Layer 7 of a small transformer language model trained on English Wikipedia (11 layers, counted from 0, width 96).
Take only the direct path to the model's output, skipping the later layers: a vector added to the residual stream pushes a token's score in proportion to its dot product with that token's output vector.

Output vectors of the tokens that the questions are about. A number n stands for n times 0.0043.
"ating": -41 35 102 -133 -124 53 87 -32 86 76 -43 -13 117 -44 137 62 -86 -9 31 16 236 -128 -10 -60 -81 147 141 -224 45 -52 191 82 129 39 -55 -110 148 7 -112 104 69 56 196 66 -74 -10 -32 157 -26 -113 114 64 113 35 -138 -77 197 61 -60 -119 83 -107 267 106 27 -128 100 91 -48 74 -204 12 -87 111 -98 -119 -72 96 -159 115 -162 -48 69 0 104 24 35 -148 -34 213 -32 -132 -71 -127 -228 -120
" campus": 71 81 -7 100 -106 172 -142 -55 -3 159 47 -91 155 -174 -70 -231 -233 93 42 -143 -123 53 86 171 135 66 45 -66 59 -116 233 -123 129 -72 138 129 161 4 15 10 -250 -176 -4 19 -316 190 -106 20 -173 67 38 122 68 65 65 -93 -89 67 -50 -38 -87 -30 50 106 130 -123 181 14 -127 188 139 -55 -199 -85 7 -215 -109 107 46 -47 -107 -119 62 -27 201 41 -178 -86 11 -127 -54 -20 -33 -28 -44 -6
"DST": -154 131 107 281 -46 104 -224 31 26 294 49 48 -265 93 10 -122 -358 43 188 -13 -139 -131 42 369 74 -64 62 -201 228 -78 230 139 209 -104 -27 150 331 -128 105 154 -231 88 240 -159 -360 112 -35 18 -15 -50 -43 30 156 85 -302 -102 -30 105 -129 -230 -92 349 405 110 186 -397 158 205 -170 377 -177 77 -127 -97 132 -145 -214 224 -148 -190 -230 85 -103 184 164 -451 -170 -403 72 -171 -40 -64 -9 63 -6 -125
"Area": -90 56 74 202 -236 29 -134 0 -132 138 87 -15 -127 -100 89 -16 -60 127 241 -44 96 -144 -79 83 116 52 -40 -38 -3 -94 252 41 151 -125 134 73 37 -120 184 157 -28 -149 192 -109 -30 220 -21 170 -74 6 62 59 81 121 -3 -189 -127 12 -10 -182 -270 17 116 44 255 -170 -37 65 -110 98 -96 50 -23 -199 107 -370 105 142 -66 36 -140 -126 -117 -43 64 -221 -172 -146 -12 52 8 -114 -122 -70 40 -148
" 15": 14 56 14 -17 15 87 4 -109 46 10 44 -60 -51 -45 108 -100 14 -78 56 -21 89 -32 -44 176 -60 -40 -60 9 69 -27 106 133 -6 15 76 108 -29 32 72 -49 37 84 -44 -88 -24 180 -65 34 60 -50 -6 -30 61 29 43 -35 77 -18 -36 17 118 9 74 13 -9 30 -91 -59 -121 -14 22 -2 -2 -30 25 27 70 0 42 33 -39 -81 96 79 0 -45 53 -14 23 -122 -54 94 3 104 13 -51
"Production": -7 12 107 162 -156 17 -197 -8 -191 65 78 144 -132 -182 131 42 -23 171 199 -62 24 -252 -138 -84 125 93 -47 -258 -310 -103 152 199 133 104 113 390 93 -102 92 97 -152 97 146 20 -239 9 -32 -44 95 29 96 -32 39 232 -22 -72 208 -35 64 -184 -214 149 0 18 198 -78 -29 230 -80 252 -168 204 -189 -85 92 -73 80 206 -41 155 -143 -79 -136 244 66 -242 -144 -61 -22 -12 159 73 -21 -94 -204 -48
")": 0 -23 3 -136 70 81 46 104 -54 100 -73 -130 220 7 165 -114 -101 93 -108 -99 76 -32 16 -26 20 -36 -153 22 -153 -26 -109 -58 -13 105 83 -15 -191 25 73 26 104 0 60 -137 112 62 34 -141 -16 174 -87 9 -50 -37 -74 55 172 107 -73 -16 -32 33 -97 -103 -49 -142 -152 65 12 -23 74 -145 3 -124 32 -52 242 -14 -194 -29 -78 -14 183 -177 -11 87 -15 7 -138 49 -87 -16 334 -27 -11 -101
" whom": -191 61 -64 -18 -320 201 -239 -101 7 250 42 -41 85 -194 -78 -147 -321 87 -60 -232 63 9 -103 86 46 -4 -72 -297 -154 17 107 -74 95 7 -31 3 148 -107 240 19 -53 105 61 -84 -184 -4 -132 -71 -171 -126 106 -25 11 364 -3 -167 78 -71 42 -54 -42 115 68 29 -66 5 -30 215 -131 157 -228 -215 -128 -130 296 -192 -3 174 -5 104 -29 -23 155 71 -83 -36 74 -42 114 -78 96 15 21 24 -156 -18
" Stadium": -88 -10 -77 -165 -97 150 -35 -116 -53 22 131 0 -13 -171 123 -101 -20 134 174 -93 -84 22 67 30 44 -21 148 -53 -5 -88 145 -158 165 -157 84 27 -42 -15 69 71 -160 -80 -103 43 -145 3 -130 49 -66 -45 -22 -8 -39 -65 -145 -13 -82 49 -18 -70 -101 -65 52 -27 111 -4 28 -80 -46 76 89 64 6 -33 6 -68 110 63 95 33 -52 22 147 100 51 -145 -131 -64 83 -41 -134 -88 -100 -105 -173 -41
"ising": 26 5 15 27 -20 111 52 -14 79 271 -21 51 -31 -206 130 32 -214 69 80 -138 -148 -112 -134 -80 -99 229 14 -131 -12 -170 168 -172 93 83 -120 -114 7 -16 -129 -51 -28 -108 107 45 115 22 -14 114 -150 -190 12 60 93 25 158 -115 90 91 -76 -145 41 241 66 -68 193 -166 247 31 -170 218 -110 -70 -156 64 -4 -42 -86 78 -167 -212 -85 62 29 113 130 -236 -166 68 78 247 -43 -182 -24 -192 -125 -90
" commander": -71 48 -38 96 -104 176 30 -72 -165 32 79 -6 -185 -165 150 -95 -205 0 242 -42 23 0 -119 71 -12 41 80 -132 -65 -43 54 -61 22 -70 22 128 57 92 11 159 -28 242 168 -58 -133 116 -116 -51 -85 29 76 98 123 235 -16 -26 -53 183 149 -58 -31 74 83 61 113 -189 103 46 -15 54 -178 -76 -113 -114 118 -259 -48 39 -49 -20 -105 30 -21 71 -93 -147 -182 -141 129 -59 117 -60 -56 -60 -95 129
" trains": -35 26 14 95 -33 101 -72 -100 -144 110 111 17 -163 -177 0 -15 -177 183 53 -158 -97 36 23 80 98 120 37 -8 -31 -191 136 13 54 3 158 137 113 -186 129 214 -47 149 281 25 -7 182 -57 58 65 -3 54 150 -61 61 -164 -81 -22 149 -47 -43 -140 38 39 73 191 -212 72 -28 -79 66 12 -106 -167 -134 -4 -95 78 169 43 -139 -109 21 15 209 78 -61 -60 31 -34 -51 -36 24 -111 -276 -197 -19
"sburg": 57 14 225 55 -324 313 184 -110 -198 116 -49 -114 99 -205 81 -115 -44 145 342 49 -57 10 40 145 81 -44 12 -126 -88 -45 170 -95 274 -182 66 -33 -74 151 22 231 57 83 0 -4 -46 147 -201 -4 -35 209 46 58 86 106 64 59 -122 194 -163 -133 -75 -69 21 -13 180 -223 14 190 -42 278 32 -114 -248 74 0 55 -171 38 110 -158 -82 25 111 104 269 -192 -92 4 -175 -184 130 -119 -152 -30 -53 -233
"−": -29 138 160 232 119 4 -39 -43 -87 -64 42 89 -8 52 84 -26 -179 216 14 25 22 -12 -149 184 -101 124 121 -34 -130 -20 66 70 129 -163 -70 14 -22 -176 123 74 -194 -205 -48 176 -208 69 17 52 12 33 29 103 61 82 -50 -4 96 -39 64 -108 59 78 85 175 101 -13 109 -109 -138 55 68 -143 9 44 -32 -41 43 47 56 58 -143 -37 -31 21 56 -87 8 110 -86 85 156 84 114 66 -65 -137
"ite": -107 -6 200 -162 -16 152 53 88 -24 184 -92 52 112 -37 61 73 -311 14 17 -148 -191 -73 12 173 26 -20 -47 10 82 -34 -60 189 95 -72 -134 42 -59 -23 27 -3 78 12 -112 134 -102 -28 -55 87 -74 50 121 -12 145 17 208 22 -60 108 -137 -95 60 -31 48 -17 274 150 209 -92 -12 135 -16 83 6 -90 46 -153 -8 39 34 -25 -56 -62 28 24 64 -52 -149 -50 36 -9 75 62 -156 -179 -273 -92
" mm": -48 67 -12 38 102 56 86 24 -158 288 -11 -37 -89 -77 97 96 -223 -44 66 -89 60 -75 -57 255 80 130 7 -165 -54 -213 79 -6 95 -57 -16 164 22 -140 93 27 -273 39 99 120 -181 6 -26 -135 62 39 -54 -155 -12 -7 -32 -166 193 45 137 -96 49 -48 13 60 135 -99 -52 124 -104 -25 -3 -22 -82 40 83 -28 -11 55 -34 -67 -147 -5 -238 118 3 0 201 -9 36 9 140 -43 -62 -62 -20 -23
" Phylum": 113 101 -60 219 -166 233 27 110 -247 41 -132 173 -107 -65 197 113 -270 318 -11 -36 -167 86 -53 191 -11 248 -40 -312 -91 -189 104 -19 299 24 51 -31 213 -5 76 -20 -209 -145 -245 -111 -62 254 -170 265 -48 -123 -16 28 166 474 -160 -42 -51 0 -185 -222 -329 308 73 43 58 -139 180 129 -229 23 -35 -9 -215 -249 294 -141 124 141 -3 149 -257 105 -187 382 93 84 0 -198 92 -28 16 -5 -117 191 -227 -84
"ism": 3 -2 213 -110 14 159 45 31 0 62 -101 19 -87 -250 191 17 -227 72 190 -74 -24 3 19 -92 -57 338 -24 -44 54 -59 39 -39 61 -47 -82 -38 -85 -59 32 -125 -12 -81 -96 168 60 -32 -94 50 62 -25 49 -18 -143 120 112 0 -45 121 -33 -56 -95 116 0 111 280 -63 233 110 -48 182 -126 75 113 -136 66 -87 -20 155 -31 -70 -123 -79 117 -28 102 -58 -132 -203 95 212 140 10 -73 -3 -231 -90

Output weights of attention head 1. The head adds the sum of these rows, row i times number i of z. A number n stands for n times 0.0041.
o0: -202 -23 -168 167 -156 210 77 90 130 118 -47 -24 37 134 -18 36 38 -22 -191 -291 38 235 -89 135 -128 111 -173 10 -129 -218 120 212 -182 -186 -28 -207 65 -224 32 6 -4 71 -111 -167 -69 -144 -121 -174 -167 21 -365 -263 160 168 15 -43 -7 243 -33 45 209 165 135 -217 44 -89 -77 -137 -74 275 -104 36 89 -11 45 97 -85 199 -1 69 249 -61 -249 56 -221 -267 17 -322 -247 41 12 -45 57 69 -93 -117
o1: 0 130 -7 50 155 -70 126 34 48 88 -140 147 -21 144 107 164 -244 -37 -112 -73 -11 55 -29 -146 264 -29 137 -21 -183 157 82 225 57 -231 95 165 88 -111 -13 1 71 24 97 47 -72 50 259 -219 117 142 226 -21 24 -80 217 69 -74 23 64 159 -23 176 -103 144 -136 126 -58 -233 42 -169 146 0 1 301 57 145 157 -267 -96 -141 -112 -5 -6 -54 -193 -181 -79 247 -113 -13 41 279 -48 -10 33 -75
o2: -45 -292 -37 3 -144 -135 -98 15 -154 -65 109 46 -45 -224 -220 -40 -68 5 62 -36 -56 -3 220 -169 133 -46 -135 80 -4 187 -234 8 23 13 80 120 47 172 -60 -93 -218 -19 28 94 -40 103 -71 -66 -183 -63 289 -190 10 -78 -74 -113 126 -79 -89 91 -178 -42 368 70 178 117 125 93 38 -8 131 101 -96 155 -30 -31 -37 60 -34 92 318 76 -86 91 59 -114 104 113 -83 98 85 -83 1 38 -112 -23
o3: -64 -37 115 -54 47 -58 54 -99 -81 -51 131 33 -30 15 -101 15 56 262 -23 -64 -129 -43 -5 -219 209 110 -147 37 230 9 -43 -108 -84 36 215 124 65 -61 -25 -101 22 82 145 114 -93 -232 -75 199 258 309 -92 262 57 -25 189 -62 87 58 -40 -310 -93 -189 -29 111 -162 198 54 -7 69 -143 138 2 62 13 -163 -11 -157 -121 2 -40 119 36 185 -192 99 -148 -56 28 86 -95 3 -207 30 67 54 -59
o4: -113 321 -216 34 230 85 -171 21 -93 -58 434 194 -3 254 -110 74 288 -52 6 106 121 163 -152 -167 -79 161 -32 -2 -20 -166 -40 -2 45 -11 42 -185 18 80 -8 -22 5 153 244 83 -59 -65 86 -69 75 -84 -27 225 -195 36 -22 184 -85 149 -114 -26 -185 129 -148 -153 128 -107 9 -157 197 -212 87 -172 -15 -2 81 90 -36 -113 -168 -88 -94 -109 129 22 68 44 22 -125 -31 -33 27 136 20 -299 -74 221
o5: 127 55 -144 32 111 -68 11 72 10 -26 212 -103 112 75 50 -32 -324 -67 -219 162 -158 48 -143 109 109 2 88 -125 -98 -199 184 -83 -38 150 148 -143 -218 -107 -128 21 30 -118 -94 60 -83 -207 -173 -36 -59 67 -212 -146 44 131 24 54 32 -38 -14 -300 121 287 -10 26 -178 115 37 106 120 -1 -18 -68 -23 -127 109 -16 115 53 141 -34 134 -150 -19 57 -325 -109 204 271 84 69 71 19 -105 -68 -108 152
o6: 60 103 -290 -262 30 4 -182 93 65 -66 -224 -3 121 -176 -10 175 -53 73 -37 41 -20 -140 82 103 202 110 -160 9 127 -244 153 -62 -46 -72 157 267 -115 -20 147 -132 19 -152 -46 -51 37 -214 111 177 77 237 -36 187 42 -12 -205 89 284 -36 -132 -60 144 -150 -51 -29 23 66 -209 -150 16 95 -101 -203 63 -81 -52 -90 193 90 -84 -131 -228 139 -20 128 101 95 -155 -25 34 258 19 41 142 -12 -90 -166
o7: 9 54 -53 79 128 28 47 -10 214 198 -191 -45 93 -56 188 -137 31 -18 33 -141 -4 185 -5 196 28 -222 -18 -5 -24 16 272 251 -148 124 -173 -73 2 -9 135 86 217 -200 -153 -148 -206 166 -186 -85 165 -28 -157 -137 180 -7 52 74 36 -117 4 1 -64 -141 -41 122 95 -12 -15 -199 -37 -12 133 86 96 243 102 11 54 -265 65 -9 -35 48 332 -11 1 -52 52 47 -265 -96 0 89 116 56 -48 162
o8: 151 163 -304 136 -71 -128 -163 49 39 -40 325 185 101 -30 -175 -61 -165 -129 -52 -130 -89 -182 -127 371 121 -38 3 -163 331 -100 52 276 379 -50 103 -15 -27 -41 -96 98 -52 103 189 -48 71 -419 -192 -61 -41 144 -154 69 -69 93 -90 130 -23 176 -154 -136 -61 -322 -97 170 134 41 -356 6 57 119 137 19 45 -19 -106 157 78 -103 309 -92 -366 65 103 60 -152 -58 140 -15 51 119 36 -195 9 -182 73 30
o9: -112 77 -146 -29 1 -18 137 -8 -51 20 -40 67 4 -31 79 -292 156 -18 -60 -77 141 -25 -50 -216 28 -43 -7 38 -185 -21 -69 63 193 264 -106 1 -171 77 -50 138 156 -74 -79 -23 234 -55 -269 -118 -53 -13 -145 7 138 244 -18 -130 90 29 66 -312 38 136 -56 -131 -135 253 191 -165 -13 53 -44 -159 89 107 -54 52 62 -90 127 144 98 -50 12 280 125 -8 -145 -37 149 -153 181 -55 68 -15 6 160
o10: -20 -28 -24 36 10 49 -292 -232 -24 58 73 -48 -157 36 56 -5 54 -142 124 113 87 -25 205 -64 -15 214 -56 -191 -31 -3 -151 189 188 273 -119 11 -71 -76 112 -14 29 -27 -8 49 -264 163 430 -44 -86 148 21 -201 7 63 165 -163 158 -191 -40 195 51 44 -45 71 -5 -90 201 -9 -44 3 -285 60 -157 100 34 32 -170 -258 -256 86 82 -75 -3 -132 -141 -134 268 -172 79 67 120 51 8 150 64 20
o11: 101 297 103 283 -19 0 136 43 62 33 -124 -129 115 -129 -142 -72 63 1 -31 -49 -29 17 169 -35 132 -26 -33 107 -64 -150 173 11 237 -120 67 82 -32 151 -208 -76 30 87 -8 111 49 -97 -105 204 -80 -34 183 76 -5 0 -79 115 45 -103 -175 -68 146 -113 56 140 -139 30 -105 -129 13 -165 19 23 -4 -61 33 -29 51 158 138 89 -22 36 325 37 -108 121 24 74 -81 82 -140 2 281 130 50 60
o12: -186 -355 80 -84 -143 205 85 -13 -161 -142 149 71 -133 110 -26 188 -58 195 27 -35 111 -110 -88 208 192 -1 145 192 63 -164 -30 152 -109 125 79 -143 -157 -148 -19 -22 2 267 158 -22 -94 -65 139 -342 -67 -155 -65 95 4 126 0 -131 3 -8 189 -142 12 11 14 63 -145 -181 78 -189 28 -96 -79 32 -98 -115 139 -13 -151 -155 232 -173 -40 202 -141 294 11 -152 -266 10 172 86 -246 -12 -152 -70 301 38
o13: 8 -166 147 -57 -5 -148 57 -35 13 106 206 65 -60 206 38 -173 89 86 -127 91 36 134 59 -307 -64 117 -67 -106 2 47 116 79 276 -77 -96 82 -14 182 -152 -111 55 -32 -301 41 163 296 153 175 -159 106 -62 -71 8 -94 145 -157 -85 -150 -20 -130 -16 -42 37 68 -180 37 -173 200 2 -79 217 38 242 26 -116 198 43 257 -56 -9 -36 -205 153 -113 87 -218 22 -48 177 -8 -232 -46 -72 -27 -92 -250
o14: 97 117 83 57 197 -243 62 -141 -54 71 -154 -46 29 18 -3 42 179 -10 -27 185 -9 159 -159 18 -133 89 46 143 102 -315 64 85 67 54 127 -143 -100 -112 -45 5 75 104 -66 142 52 284 69 61 -209 -60 42 -9 -43 64 -75 -24 -183 -58 -199 200 61 42 -32 6 186 38 114 33 -103 -48 243 26 9 219 27 -102 125 283 245 -102 -40 -158 -100 68 190 50 117 65 -161 54 84 148 -2 -22 -64 -156
o15: -18 -122 -54 -135 -180 -15 -111 168 -103 2 -114 -134 -23 -270 41 -28 47 -140 -41 -50 -68 90 169 93 23 16 -132 88 28 265 71 -80 35 -67 -119 -218 -113 16 -142 -274 17 -192 60 61 -172 94 72 114 40 -83 132 41 146 139 51 -190 117 -120 -45 63 5 113 -30 80 -88 232 79 -147 -60 -131 202 -159 66 -52 -48 -119 60 71 -11 79 136 -162 -131 -7 -285 58 87 -70 74 41 54 5 -26 233 -68 51
o16: -218 105 35 -187 -94 288 -209 25 -107 14 -157 -59 140 -14 -180 22 8 -3 -58 -85 -99 11 124 0 -166 33 146 99 -39 -171 132 -163 -24 -201 -30 -20 40 221 25 5 -141 -26 -195 21 36 -123 -61 -7 105 -111 -159 94 -222 -85 -2 82 -52 76 124 -141 15 -64 -57 3 -7 12 78 -20 222 70 -338 83 -87 94 42 3 -112 103 405 -97 -37 18 -8 -239 47 51 -15 -57 179 -164 69 31 3 -89 47 189
o17: 210 -197 130 -19 335 -219 91 233 -1 53 -105 -56 3 194 -104 80 -52 7 -21 -57 19 -37 -56 -12 -114 31 -252 -69 -38 266 99 29 -7 -25 175 34 -188 -167 86 -88 -194 66 -46 -63 8 -9 477 -118 -16 -57 174 -178 35 13 54 6 183 -80 -152 -7 -19 -152 94 -249 132 176 -144 -97 -1 -114 -26 118 39 160 -105 21 72 -33 206 96 -153 195 -93 119 -46 29 258 -16 31 52 -137 96 81 56 3 -209
o18: 200 137 226 -11 95 113 326 -55 -63 -136 -124 -1 150 184 43 230 -153 56 182 -6 48 -103 44 260 -140 31 -140 -43 -80 -39 157 49 -76 -48 -117 -51 144 -246 89 113 3 44 17 159 108 -13 -271 -25 265 -107 142 -82 84 79 66 -17 135 143 -94 -33 -208 31 -76 295 0 56 -114 39 -89 -33 5 -14 -107 -55 -72 140 37 29 6 -103 -9 128 -8 348 149 97 162 67 -49 119 170 -36 164 -116 -56 -193
o19: -18 192 -126 86 218 14 146 -59 146 23 173 54 -135 33 -23 41 86 69 -243 -119 82 -102 -145 90 -301 -176 61 141 269 210 126 119 -209 179 164 161 95 -34 -4 -157 98 58 -72 175 41 -138 -175 -99 57 -20 -120 -2 -141 -84 118 116 94 160 15 -191 -29 166 -99 253 -80 -128 -103 -18 4 -108 -130 -261 134 -127 115 -25 -62 261 46 -3 -218 206 128 179 -71 -28 -48 89 78 -448 -34 61 235 -66 265 101
o20: 264 -362 79 -72 90 -52 106 40 165 49 -117 173 -231 226 139 -35 24 -7 223 -40 62 -190 67 -81 50 -39 -150 -182 99 -138 -161 -17 195 -240 42 -24 137 -98 -187 22 41 -89 -94 85 -179 48 176 -91 145 66 170 84 -73 -155 14 -23 175 -136 -58 398 -49 167 235 76 247 114 32 85 -156 -98 -168 282 149 36 48 -141 6 5 -262 -19 83 164 41 31 -112 49 215 13 82 126 40 148 216 170 -292 -112
o21: 203 195 5 -121 56 -170 153 -121 -27 176 -79 -6 -98 125 -33 53 -66 134 -242 139 127 143 156 274 38 -128 46 -130 28 66 -257 118 -117 -237 82 39 -197 110 -45 -252 128 96 -173 -38 98 -7 -81 70 132 -87 -93 96 62 -192 -159 7 59 -147 50 -35 -132 48 129 -463 23 101 -164 59 -100 -90 74 -19 144 -61 -87 119 -54 -24 16 27 127 76 -61 -98 122 -30 12 -112 -88 12 24 -72 25 232 -106 22
o22: -6 335 -97 51 6 7 -199 -172 73 -82 265 -2 14 -113 30 -57 -136 -214 63 159 62 -176 112 -14 -88 196 94 254 -47 -76 73 22 -384 -129 -140 -41 -6 15 18 -67 -263 -34 -32 17 -212 -137 -125 -58 42 -169 -67 194 266 244 -104 128 -14 252 40 -108 89 7 -144 198 -52 54 -99 -241 -118 -63 25 -58 276 -70 155 35 51 -128 48 89 196 72 -58 -180 -4 -166 -62 -81 -11 -27 75 -3 -65 -3 142 86
o23: -160 185 -66 87 122 75 -150 142 80 -245 190 90 -4 174 -108 -147 110 -131 -30 -251 -180 19 -71 -145 42 -36 65 -100 -57 164 -42 -137 -271 -51 53 86 79 -52 81 -17 158 166 -117 -222 14 -61 -162 -3 -159 43 79 92 -61 -39 12 31 -102 -207 -43 -261 -192 -28 -109 89 -111 -126 78 -80 -51 33 135 270 -160 -23 85 104 23 70 158 130 270 268 -183 152 -287 -88 -162 -29 195 -69 -215 -51 -47 -178 -245 102
o24: 32 124 41 -130 166 30 361 37 -29 -17 -106 -18 25 210 -230 -60 -60 -15 72 -114 -7 -148 4 144 132 -43 112 -50 -191 -192 241 75 64 110 -133 76 236 -308 -130 -44 -92 -173 61 125 -87 -76 -66 -250 -21 113 -142 43 232 -214 23 181 -274 25 -106 -52 159 213 -104 82 111 -123 -56 145 111 -224 312 -26 62 -24 44 -1 -126 -13 284 -87 -122 56 -173 -61 9 -33 44 -13 199 -75 -106 88 121 354 -105 -215
o25: -33 195 2 -179 41 93 -98 -2 24 -20 187 61 47 -149 -49 78 -99 -73 -40 87 8 -97 -67 -160 312 196 -101 23 173 -30 55 -71 58 50 -32 -171 56 -198 -41 -115 -133 29 226 140 -8 -88 27 -112 194 -96 -38 177 -87 -55 66 28 59 28 11 -182 -56 -19 -48 108 80 -47 -115 155 -57 93 5 149 -134 -4 138 -48 0 -19 -64 -130 -89 207 93 -101 70 277 14 167 33 175 -292 1 246 -26 155 77
o26: 94 231 137 -27 17 25 53 171 32 51 151 -210 6 53 64 -79 -37 176 -156 -154 54 43 148 160 148 42 -42 36 100 -130 -34 -98 354 -92 -67 -84 -26 -54 168 98 26 -176 -132 -368 33 -38 -22 162 -11 -82 48 26 10 -38 107 216 -217 -176 -76 113 -225 -110 175 28 -68 84 8 -10 -44 160 60 17 184 86 -96 -114 -86 -74 34 46 -147 76 -123 -180 -16 144 85 83 -143 -95 186 -16 124 121 -161 -139
o27: 30 296 -22 24 112 274 93 -22 69 61 155 100 54 171 17 86 121 17 163 22 21 179 17 -103 -61 167 153 -148 250 53 129 -117 -200 -3 275 -30 45 80 -163 -290 13 -12 96 -61 -79 71 25 -185 98 74 96 167 37 -27 105 136 -161 35 147 138 -270 1 85 -73 -75 -181 40 -184 68 122 -62 -98 -174 -106 83 38 -53 54 -42 278 -410 -49 28 178 -17 0 -192 129 82 216 -173 49 73 -249 51 123
o28: 8 140 69 -145 -94 44 79 -327 -63 137 253 54 155 13 -3 -96 8 253 -131 -62 -135 95 -42 31 -143 -62 -23 81 101 92 270 -237 -152 -130 -99 61 -92 111 -120 148 123 64 61 -55 55 -20 36 108 69 262 -88 59 187 -102 -29 132 299 1 -43 -36 54 35 26 -64 -143 12 115 -76 -154 -22 113 -54 107 -170 32 -175 -46 -161 -77 52 -213 51 -95 -297 164 39 275 98 -141 -167 -33 -100 16 -118 106 53
o29: -282 -28 102 40 -107 -52 273 50 291 161 -2 -141 -82 -38 157 27 -38 39 73 101 -133 -13 66 -105 118 -58 -206 -218 105 271 3 -6 258 -180 -130 -104 15 53 -333 69 20 -263 -130 -20 9 17 -19 6 -41 215 -154 51 6 -18 2 -78 -37 -266 -201 315 4 -55 -130 -11 -56 35 58 -249 -56 33 14 3 -49 -19 -163 50 -298 25 -272 -179 116 11 -67 -6 97 6 77 10 -31 -132 -131 -15 101 -80 -417 -92
o30: 342 345 -126 -204 266 -109 -263 -160 31 -82 230 46 -24 -68 -93 -137 -49 -169 -145 -87 -96 95 -192 222 88 41 -202 -122 177 -72 5 19 165 -11 -181 -73 28 -15 -28 25 31 21 249 186 11 -44 -189 69 56 123 -68 -186 12 -22 163 18 -92 157 34 -55 238 -172 101 -163 -191 -170 -67 108 12 40 196 -98 98 160 4 116 -210 -289 -278 -70 -354 66 13 -22 -132 -38 185 114 108 293 -237 11 216 -100 -187 101
o31: -1 178 -372 94 73 -132 116 -86 95 69 78 11 124 151 81 -105 245 216 33 13 6 139 192 285 171 5 80 59 -16 -44 -27 -155 -169 -131 -18 33 -3 13 75 99 -232 -3 180 -80 -216 -20 200 -28 -135 -45 -166 -42 -120 -266 -163 -182 -156 123 -74 320 -59 -167 -74 80 34 -77 128 110 -109 -218 -5 164 91 74 -31 37 10 48 244 42 203 -21 -116 -29 53 44 15 30 6 -97 113 -62 45 -90 56 -95

Each question shows a token from some text and the vector z that the head gathered there. A number n stands for n times 0.008.

"day": 34 47 59 -62 48 46 166 -22 93 -70 -46 150 62 -218 56 1 17 77 116 -83 303 -73 116 -74 -97 -20 171 105 204 85 -13 215
Pushed down most: " whom"

" the": 70 8 -38 -6 -18 -29 135 0 -1 -38 -49 -30 12 -32 43 -36 -19 -37 45 -42 -51 -105 10 -20 -52 -61 -45 21 21 -22 -65 61
Which three tokens does it push up most, strongest first? " trains", "Area", "sburg"

"=": 118 -29 -50 0 -12 11 55 -3 -7 23 -33 44 -18 -43 82 11 43 -26 15 -64 -20 -54 -33 -39 29 -91 -13 47 22 25 -27 70
Which three tokens does it push up most, strongest first? "sburg", " Phylum", " campus"

" 2021": 101 -34 -22 -12 13 3 65 43 23 18 -48 -24 44 -77 3 33 28 15 7 3 -64 -12 -1 -25 -29 -71 25 17 52 -38 -15 44
Which of these tokens does it push up most? " whom"

" Par": 94 -27 -72 -52 -9 -18 99 18 -11 -2 -123 -20 50 -24 98 -81 -23 -17 -25 -13 -77 -62 9 6 -14 -40 -14 80 -1 -72 -53 52
Which of these tokens does it push up most? " trains"

" game": 40 -35 -45 -19 -26 -11 77 -19 15 -17 -46 0 9 -47 54 -32 19 26 -25 13 37 -55 7 2 -56 -50 22 23 -20 2 -78 97
Pushed down most: "ising"

",": 117 177 -330 -203 -76 51 65 463 169 24 -103 246 -76 65 196 -20 -134 208 275 165 -98 -112 228 -57 180 -160 104 -35 78 57 -63 1
Which of these tokens does it push up most? "−"

" attend": 70 -5 -41 -30 23 -2 69 23 -9 -16 -40 -7 74 -44 40 -42 -8 14 -3 -36 -1 -47 -42 -105 -53 -6 -81 65 10 48 -3 3
Which of these tokens does it push up most? "ising"

" of": 30 -18 -62 -18 -63 -24 97 -51 10 -59 -13 -23 -3 -28 2 -2 -33 -1 55 -64 15 -92 -7 -34 -11 -24 1 48 2 5 -39 54
Which two tokens does it push up most, strongest first? "Area", " Phylum"

" by": 57 79 -39 -42 -5 54 115 -16 128 -72 1 6 146 -169 -1 -39 -31 97 142 -35 63 -39 39 -54 -21 -4 -54 57 52 -102 -22 -68
Which of these tokens does it push up most? " mm"

"ing": 45 -37 -20 -55 44 19 103 -14 55 -2 2 -60 115 -94 6 -47 -88 48 118 -59 155 -96 -36 -82 -47 -1 -93 52 47 40 -15 -59
Pushed down most: " campus"

" she": 69 -67 -54 -10 -19 36 -9 49 -3 33 -28 30 59 -58 -64 55 28 -112 -79 -4 -35 -23 -32 -34 -9 -6 -85 -5 -8 96 -9 -42
Which two tokens does it push up most, strongest first? " whom", " commander"

"o": 83 -94 85 13 -85 -87 -253 -111 -382 25 113 -84 61 178 173 -18 17 42 -123 -99 241 -91 -139 -58 -165 -230 98 -78 67 133 -375 273
Which of these tokens does it push up most? "Area"

" time": 55 10 29 -78 62 -15 28 55 63 -101 -16 -9 86 -139 39 -56 -41 23 61 -32 26 -18 16 -55 7 -38 -15 45 11 -12 53 -17
Which three tokens does it push up most, strongest first? "DST", " mm", " trains"

"S": 128 -20 -46 28 64 8 67 19 26 56 -42 29 17 -58 47 -4 38 -29 -7 -43 -67 -66 -9 32 -8 -76 -16 56 22 17 17 55
Which of these tokens does it push up most? " trains"

" Sund": 106 -71 9 -42 -44 -32 96 16 -24 -16 -111 -48 14 3 73 -43 -19 8 -64 -70 -25 -50 -32 -61 -30 -108 0 54 18 -27 -87 53
Which two tokens does it push up most, strongest first? "Area", "sburg"

"e": 120 -89 -7 -83 -106 2 -34 -16 -114 -56 1 -87 66 -60 -25 37 -6 22 24 -3 59 -10 -92 -38 30 -62 -35 -32 -7 1 -168 4
Which of these tokens does it push up most? " Phylum"

" its": 48 -1 -54 -25 -38 -10 49 3 -9 -17 -33 -17 13 -41 23 -12 40 63 -3 -23 15 -6 1 -20 -33 -77 5 -24 29 -1 -49 43
Which of these tokens does it push up most? "ite"

"long": 65 0 -44 21 -40 -43 68 7 -82 -15 -10 46 28 -66 11 -8 6 -1 47 -42 11 -21 -18 -59 -63 -67 -14 12 20 21 -96 81
Which of these tokens does it push up most? "sburg"

" were": 94 -45 -6 -76 70 34 -9 72 -9 -90 -15 30 110 -115 -12 -12 79 -130 36 -13 -37 -132 35 -69 -36 3 -64 3 -7 -39 2 -41
Pushed down most: ")"

" with": 90 27 -113 -127 -46 7 -10 54 15 -46 -20 32 71 -3 73 -61 13 51 72 -58 76 -58 96 -90 -9 -95 -4 19 106 51 -94 125
Which of these tokens does it push up most? "−"

" as": 106 -83 -27 -17 -10 -14 35 43 -73 30 2 -1 90 -87 -17 12 95 15 -19 -15 -11 -53 -35 -56 -3 -32 -41 4 7 -20 -100 -37
Which of these tokens does it push up most? " whom"

" most": 65 54 -67 -17 42 -1 77 59 91 -106 7 108 -104 -128 -39 -68 4 61 79 19 48 5 33 6 -121 86 65 53 -22 11 -11 -83
Which of these tokens does it push up most? ")"

"2": 65 -52 -11 -10 43 34 117 85 -1 73 -68 22 32 79 53 30 2 49 10 -8 5 -159 -60 -178 -33 -50 -68 101 58 45 40 -35
Which of these tokens does it push up most? "ising"